Layer 4 of a small transformer language model trained on English Wikipedia (20 layers, counted from 0, width 96).
A neuron's activation on a vector x is GELU(weights . x + bias), where the dot is the dot product.

Input weights of the MLP neurons that the questions are about. A number n stands for (n - 500) times 0.00091.
n2 (bias -0.071): 154,228,821,511,639,410,343,516,430,476,450,671,645,598,445,474,579,548,671,495,421,773,803,626,348,469,659,694,374,664,644,717,687,334,346,704,575,427,515,426,490,962,396,268,532,331,648,167,382,590,420,524,309,550,433,903,537,582,575,326,443,429,612,542,490,351,390,437,576,684,274,505,928,305,460,371,31,360,293,395,230,490,479,924,691,237,587,475,429,618,510,489,701,434,575,789
n4 (bias -0.046): 454,517,492,527,384,359,302,461,262,431,532,645,391,382,358,830,604,672,572,547,426,551,810,580,302,437,552,468,544,533,489,526,425,354,288,505,564,417,219,350,599,318,357,575,470,457,564,592,562,491,504,402,534,660,337,539,658,481,686,120,752,655,774,546,492,324,336,309,519,831,500,682,749,419,366,521,420,586,491,415,291,432,453,542,741,752,570,472,554,446,525,496,616,207,520,643
n28 (bias -0.055): 338,874,698,368,457,396,485,700,644,589,325,569,529,299,652,710,358,504,701,355,393,446,309,674,401,284,543,754,810,472,485,372,488,361,591,456,647,492,539,546,484,375,566,383,441,529,433,689,568,538,487,592,425,774,443,803,437,534,382,351,388,379,656,296,327,416,396,330,585,432,349,445,628,338,579,497,193,534,269,525,431,543,488,553,645,575,315,500,661,306,442,597,569,409,342,522
n69 (bias -0.024): 612,434,577,551,379,574,445,477,466,540,427,661,513,454,265,599,469,537,550,467,491,632,916,735,277,366,275,549,546,379,506,511,572,388,626,488,418,525,486,548,311,636,587,388,369,788,556,561,647,437,437,336,333,651,530,584,589,608,406,110,520,569,568,453,524,471,642,448,599,493,521,598,610,364,493,554,424,264,508,493,544,476,456,543,572,553,500,493,527,299,281,459,640,731,276,484
n84 (bias -0.033): 386,701,347,456,469,688,199,368,238,354,395,754,585,479,674,479,504,626,666,687,276,496,351,413,595,667,668,520,513,508,423,158,410,398,448,585,747,390,508,638,697,351,365,556,517,421,401,333,589,366,257,454,575,574,534,521,483,432,834,538,482,655,607,439,222,346,465,388,511,629,512,530,562,496,492,520,520,627,410,500,427,426,450,589,556,810,706,500,567,443,525,601,544,522,192,513
n98 (bias -0.071): 545,420,327,398,347,706,432,774,528,587,362,486,613,496,310,515,620,402,592,310,474,562,532,519,327,477,700,464,608,403,514,349,352,618,568,488,582,583,410,660,642,662,466,456,516,152,747,792,399,562,352,568,383,520,521,596,555,719,665,417,483,480,400,584,317,585,528,473,618,489,453,370,632,557,378,287,401,429,365,585,784,366,492,591,532,408,436,500,462,376,335,551,632,819,379,541
n101 (bias -0.069): 285,573,566,360,362,474,391,289,474,427,341,404,529,644,561,595,449,552,603,592,415,533,662,760,558,460,455,579,447,464,400,387,723,421,481,496,559,392,432,581,571,561,620,469,597,485,401,697,422,581,356,520,559,735,517,511,485,547,429,466,714,546,250,453,493,584,641,683,221,691,374,496,578,322,685,601,352,470,251,222,592,490,544,335,299,542,454,483,685,425,540,481,596,508,448,307
n158 (bias -0.067): 437,396,500,449,557,610,677,417,442,558,462,468,568,254,124,391,405,651,634,334,436,576,500,891,396,484,610,302,311,371,379,579,512,540,521,478,651,540,553,573,656,437,528,534,603,217,587,671,602,638,443,560,500,916,448,546,427,422,562,159,535,534,626,432,380,329,550,536,460,356,421,508,595,479,442,434,432,623,263,274,598,458,419,619,721,500,308,335,690,461,648,562,492,568,473,734
n161 (bias -0.034): 514,663,511,345,503,411,278,304,534,421,314,404,500,595,404,657,661,697,572,636,460,438,556,357,413,446,314,472,271,631,326,398,388,406,370,504,422,543,415,711,514,575,453,761,455,320,413,633,625,622,319,500,463,504,420,481,544,567,399,655,730,363,486,746,466,558,481,533,280,601,531,725,394,442,161,580,518,620,436,504,572,324,357,396,458,472,500,558,503,529,478,515,604,626,479,697
n162 (bias -0.029): 380,517,527,540,481,548,354,504,437,650,356,578,618,458,521,436,482,766,590,479,449,558,437,361,307,463,603,689,652,675,509,486,409,403,532,387,784,574,430,641,437,427,615,471,451,473,515,567,546,483,672,462,627,600,537,612,486,556,556,356,529,457,503,550,529,452,709,572,341,438,490,165,580,399,523,555,419,531,511,534,326,160,380,650,482,376,535,453,534,277,690,465,493,553,500,374
n170 (bias -0.086): 476,446,782,348,234,515,542,480,505,411,505,266,641,546,495,297,786,279,602,739,562,629,597,842,461,515,439,472,206,423,605,219,344,412,691,452,773,305,269,565,817,640,471,848,227,271,656,731,621,535,215,371,440,349,536,311,845,727,444,572,328,433,495,564,435,369,438,634,513,464,495,703,548,589,405,641,441,722,336,713,417,252,266,743,766,410,443,454,617,577,574,444,558,707,335,311
n195 (bias -0.053): 445,612,524,141,401,427,395,471,451,369,508,638,704,654,361,428,582,280,455,342,416,729,492,291,552,627,515,606,404,312,536,508,361,421,403,426,744,452,511,256,414,422,428,403,155,553,727,558,688,533,455,571,370,826,563,567,545,563,447,724,552,576,779,611,492,472,437,472,594,496,560,463,392,266,396,353,560,767,242,597,485,287,451,634,558,542,492,519,675,524,652,611,524,648,488,619
n204 (bias -0.034): 410,317,525,620,480,343,559,405,804,598,761,665,470,543,430,479,379,453,529,689,503,517,716,408,529,640,539,397,269,411,456,556,591,512,347,568,332,446,332,377,557,778,728,434,487,471,704,500,467,276,496,605,310,434,496,543,504,435,731,690,536,513,573,632,363,218,111,483,451,650,183,401,778,394,492,514,400,397,258,701,574,603,302,422,405,500,596,594,640,484,308,744,574,469,516,389
n205 (bias -0.103): 462,632,376,532,440,345,336,861,504,481,641,567,614,434,383,449,454,283,617,521,525,573,641,804,666,399,480,331,754,575,357,341,601,576,687,449,641,479,492,496,670,629,767,460,574,702,505,260,567,383,362,524,401,500,312,557,345,759,762,504,574,594,816,618,373,405,594,693,485,508,232,355,477,391,284,559,593,622,284,517,604,339,199,504,297,455,291,484,485,329,521,426,558,496,516,315
n225 (bias -0.047): 451,624,379,421,441,567,271,882,700,504,520,387,526,539,400,637,866,542,464,743,406,537,800,458,367,709,504,594,617,593,331,466,389,590,561,428,304,504,481,315,468,740,343,352,644,487,717,422,399,382,386,600,471,575,389,569,858,382,564,388,342,426,761,549,550,603,422,416,406,653,379,419,687,553,488,653,215,453,659,508,531,508,701,545,504,692,604,531,436,476,430,415,516,714,301,636
n337 (bias -0.020): 580,924,461,591,236,626,452,491,469,387,614,247,454,625,717,423,791,360,441,366,600,556,433,539,637,360,411,382,666,395,462,295,661,679,720,310,619,581,427,596,580,374,637,545,504,491,304,652,483,422,417,688,426,291,405,331,574,848,702,464,775,504,293,376,367,393,473,660,341,381,621,553,394,637,344,398,521,654,442,470,729,382,383,407,406,455,585,628,613,315,474,619,555,505,410,240
n350 (bias -0.108): 625,559,345,407,632,496,396,377,553,611,436,615,539,574,584,679,483,621,616,380,430,612,750,604,421,520,346,432,500,543,472,484,170,295,492,556,468,680,448,484,457,667,456,295,354,440,228,314,613,452,423,570,452,534,507,512,504,500,447,619,340,354,684,634,441,525,762,772,672,573,306,643,611,601,523,627,303,447,348,576,381,440,396,723,232,446,434,292,587,410,139,704,691,579,458,496
n357 (bias -0.090): 429,389,521,550,254,387,464,593,566,446,645,635,580,229,271,556,977,422,533,478,561,701,178,616,321,644,633,427,500,425,296,332,386,623,621,491,466,390,336,452,363,542,547,711,828,668,426,247,725,457,639,516,565,423,469,385,548,618,592,580,426,402,536,686,464,549,116,247,608,618,464,491,651,550,418,552,301,413,451,727,444,496,431,521,691,525,673,372,337,571,491,592,743,581,557,681
n358 (bias -0.061): 591,605,263,428,500,496,294,557,734,439,596,690,549,667,367,508,595,380,486,611,366,517,487,576,466,425,816,304,496,516,317,360,483,441,504,637,417,508,516,594,615,558,546,722,535,457,344,438,306,256,470,410,513,562,508,763,560,582,799,579,404,580,794,542,275,316,553,496,546,484,599,148,722,329,472,407,475,634,531,737,429,300,376,854,702,504,434,421,320,558,631,374,587,438,411,778
n377 (bias -0.056): 456,373,364,330,291,699,492,792,588,374,453,486,456,509,586,516,707,496,563,335,657,475,737,323,435,443,740,306,825,664,355,466,464,330,491,778,390,180,354,637,460,404,386,315,559,743,233,730,532,392,234,325,525,409,470,534,807,609,534,585,772,466,420,537,596,555,509,496,566,560,439,492,632,439,547,684,337,584,432,442,584,446,434,472,436,614,509,653,426,440,447,403,653,552,606,465

Each question shows a token from some text and the vector x that enters the MLP there. A number n stands for (n - 500) times 0.01.

"\"": 521,482,578,656,460,538,592,534,443,521,430,689,492,555,615,504,231,523,248,579,535,479,476,464,556,481,608,370,463,541,540,516,365,503,470,519,281,571,738,438,406,511,532,288,534,353,399,539,393,738,440,554,405,344,349,432,319,480,311,504,522,455,518,492,501,588,528,631,570,673,473,540,573,497,545,411,546,382,406,372,606,776,756,420,605,504,569,419,381,375,615,599,414,632,590,571
Which neuron lights up most? n2

" o": 655,503,432,711,454,563,513,607,565,640,624,484,597,475,420,461,371,517,337,323,515,443,340,263,619,479,578,717,516,355,394,627,527,546,320,577,418,433,752,390,391,403,432,332,396,418,398,437,491,548,586,634,615,691,524,429,401,596,380,581,538,699,312,502,418,746,533,313,556,472,542,499,316,388,589,451,448,704,502,475,621,571,507,443,439,438,598,499,489,574,625,465,432,521,497,412
Which neuron lights up most? n195

"er": 464,480,604,553,586,503,500,407,513,605,610,477,490,631,630,573,488,538,208,401,697,270,502,422,458,434,520,439,431,604,437,533,540,391,504,418,253,439,634,487,504,431,476,533,601,422,387,508,423,523,493,413,680,309,516,354,634,582,611,438,623,468,414,439,578,787,459,570,596,555,696,263,388,430,484,478,640,399,457,489,514,505,551,334,416,535,552,497,445,544,582,407,502,448,510,670
Which neuron lights up most? n377

"ery": 346,529,490,605,460,430,594,546,537,587,480,461,533,576,517,476,498,524,180,322,679,463,502,406,428,405,526,509,507,363,483,407,509,427,595,379,142,492,471,540,447,444,540,468,643,429,467,455,452,666,446,450,500,380,547,418,558,526,599,507,518,490,434,657,456,730,379,508,704,560,585,352,381,435,478,449,707,438,433,496,542,532,689,539,557,508,536,536,589,667,547,422,446,542,660,504
Which neuron lights up most? n357

"rain": 532,722,544,604,573,540,661,506,510,606,455,463,553,471,291,582,424,399,239,552,684,441,632,489,440,452,477,575,327,487,543,479,584,427,700,512,240,431,544,522,435,380,419,394,562,410,426,387,561,432,559,508,508,497,572,296,497,596,573,536,334,427,274,458,552,593,520,571,536,544,548,314,339,448,513,546,684,403,450,521,553,721,584,521,508,322,589,518,527,547,460,348,331,606,569,641
Which neuron lights up most? n69

"ite": 468,705,439,653,501,477,598,496,589,456,627,602,472,650,434,667,484,384,245,510,608,416,461,521,420,398,450,567,484,569,357,445,493,469,463,470,70,360,496,566,360,500,458,385,550,576,346,429,512,519,532,398,486,372,462,476,449,396,619,434,356,474,405,555,699,715,612,437,673,470,609,508,483,464,513,465,510,580,495,536,621,595,685,518,446,559,534,561,428,543,570,487,469,633,457,442
The two highest activations, in order: n225, n377

"art": 403,351,668,596,559,643,624,578,542,575,502,462,398,621,587,488,302,507,140,555,642,336,528,565,444,420,532,576,435,467,651,448,561,388,426,467,253,518,630,601,386,480,548,476,528,412,549,407,407,523,435,413,417,316,495,399,547,439,553,398,503,358,490,475,568,678,615,466,534,571,504,519,565,537,485,612,347,410,618,409,520,562,766,398,571,395,595,495,417,491,583,598,461,430,663,387
Which neuron lights up most? n2

"n": 512,588,480,531,572,642,410,629,586,627,583,343,480,707,576,455,335,533,221,442,700,387,349,411,416,475,528,542,453,561,479,583,498,428,477,456,447,587,815,506,391,615,611,402,505,658,624,465,543,465,406,366,493,312,545,390,377,546,388,515,478,513,471,542,489,689,434,616,528,599,499,439,486,500,584,482,549,395,522,336,578,337,599,359,604,472,355,553,470,405,554,447,470,460,535,454
Which neuron lights up most? n337

" and": 568,520,536,650,548,417,531,503,464,579,631,526,506,452,483,604,185,561,373,595,483,584,479,597,521,488,451,459,494,517,469,521,627,445,428,448,303,616,654,514,434,550,526,362,600,490,368,404,529,579,444,480,522,449,560,399,487,460,493,703,443,574,606,588,430,734,542,617,671,451,456,413,252,471,584,217,668,257,551,418,621,569,299,492,503,466,595,540,529,507,540,502,449,502,457,341
The three highest activations, in order: n205, n350, n204

" s": 644,494,473,668,543,713,410,452,436,679,465,598,556,677,609,467,509,524,388,493,490,432,391,511,238,527,586,617,479,447,396,449,506,489,313,427,379,666,641,603,377,533,517,563,411,557,468,585,526,587,447,396,489,508,647,381,469,592,346,547,325,571,417,482,421,780,505,366,693,335,572,392,489,602,451,402,424,547,516,481,699,415,544,252,548,500,551,590,421,388,641,569,321,523,446,423
Which neuron lights up most? n98

" co": 692,396,478,775,507,549,541,461,479,569,487,378,609,397,617,541,359,377,403,348,466,332,483,639,332,425,592,466,536,463,340,483,632,420,387,750,341,434,579,506,473,415,559,368,374,353,460,574,496,574,468,425,618,595,653,464,443,636,518,588,256,459,388,404,378,793,689,487,555,512,565,434,513,543,676,462,466,570,529,568,618,495,574,516,446,373,608,477,516,524,773,515,534,644,374,270
The most active neuron and its activation: n98, at about 1.3

" ro": 522,498,571,656,468,658,541,539,621,600,569,436,588,597,471,449,297,546,425,452,498,264,566,569,619,473,525,683,519,387,418,512,529,384,353,610,352,432,621,406,481,398,461,465,340,310,394,439,586,603,416,495,598,718,567,336,511,358,325,439,369,435,398,479,493,750,565,312,699,516,626,367,407,587,545,453,389,502,506,370,662,432,645,543,353,542,698,669,430,596,575,620,403,668,364,456
The three highest activations, in order: n225, n101, n69

" ": 491,624,506,601,548,581,418,431,581,455,661,562,652,504,476,464,392,504,272,503,470,399,405,525,506,434,527,562,469,456,354,363,417,493,454,522,462,603,788,761,484,472,486,468,503,489,314,578,310,547,373,422,557,473,585,399,446,590,500,592,506,513,500,460,302,715,580,494,686,572,618,431,431,486,631,304,604,578,609,389,545,511,589,472,569,508,554,478,322,460,523,456,408,555,507,590
The two highest activations, in order: n358, n84

"ev": 479,529,627,727,569,361,632,661,362,640,596,370,441,385,506,474,145,448,253,498,575,365,453,485,376,379,538,412,631,560,462,507,491,640,538,557,459,554,762,421,411,544,475,525,389,585,312,571,513,417,617,379,533,368,506,446,247,431,556,685,426,440,458,518,582,738,741,550,341,615,582,477,531,521,504,548,602,417,408,344,451,606,488,502,481,494,666,605,427,434,534,478,512,540,519,361
Which neuron lights up most? n205

" Cl": 546,473,554,593,575,587,686,423,561,562,630,436,510,692,485,408,488,408,403,511,328,331,432,619,606,423,563,559,155,539,507,608,586,532,471,473,486,547,784,452,486,429,527,596,464,406,490,446,699,536,549,307,469,456,508,168,322,321,465,511,564,491,537,476,406,652,481,490,607,561,549,442,460,744,540,443,476,511,429,369,477,451,717,349,497,484,411,467,614,443,603,528,499,585,483,627
The most active neuron and its activation: n158, at about 1.6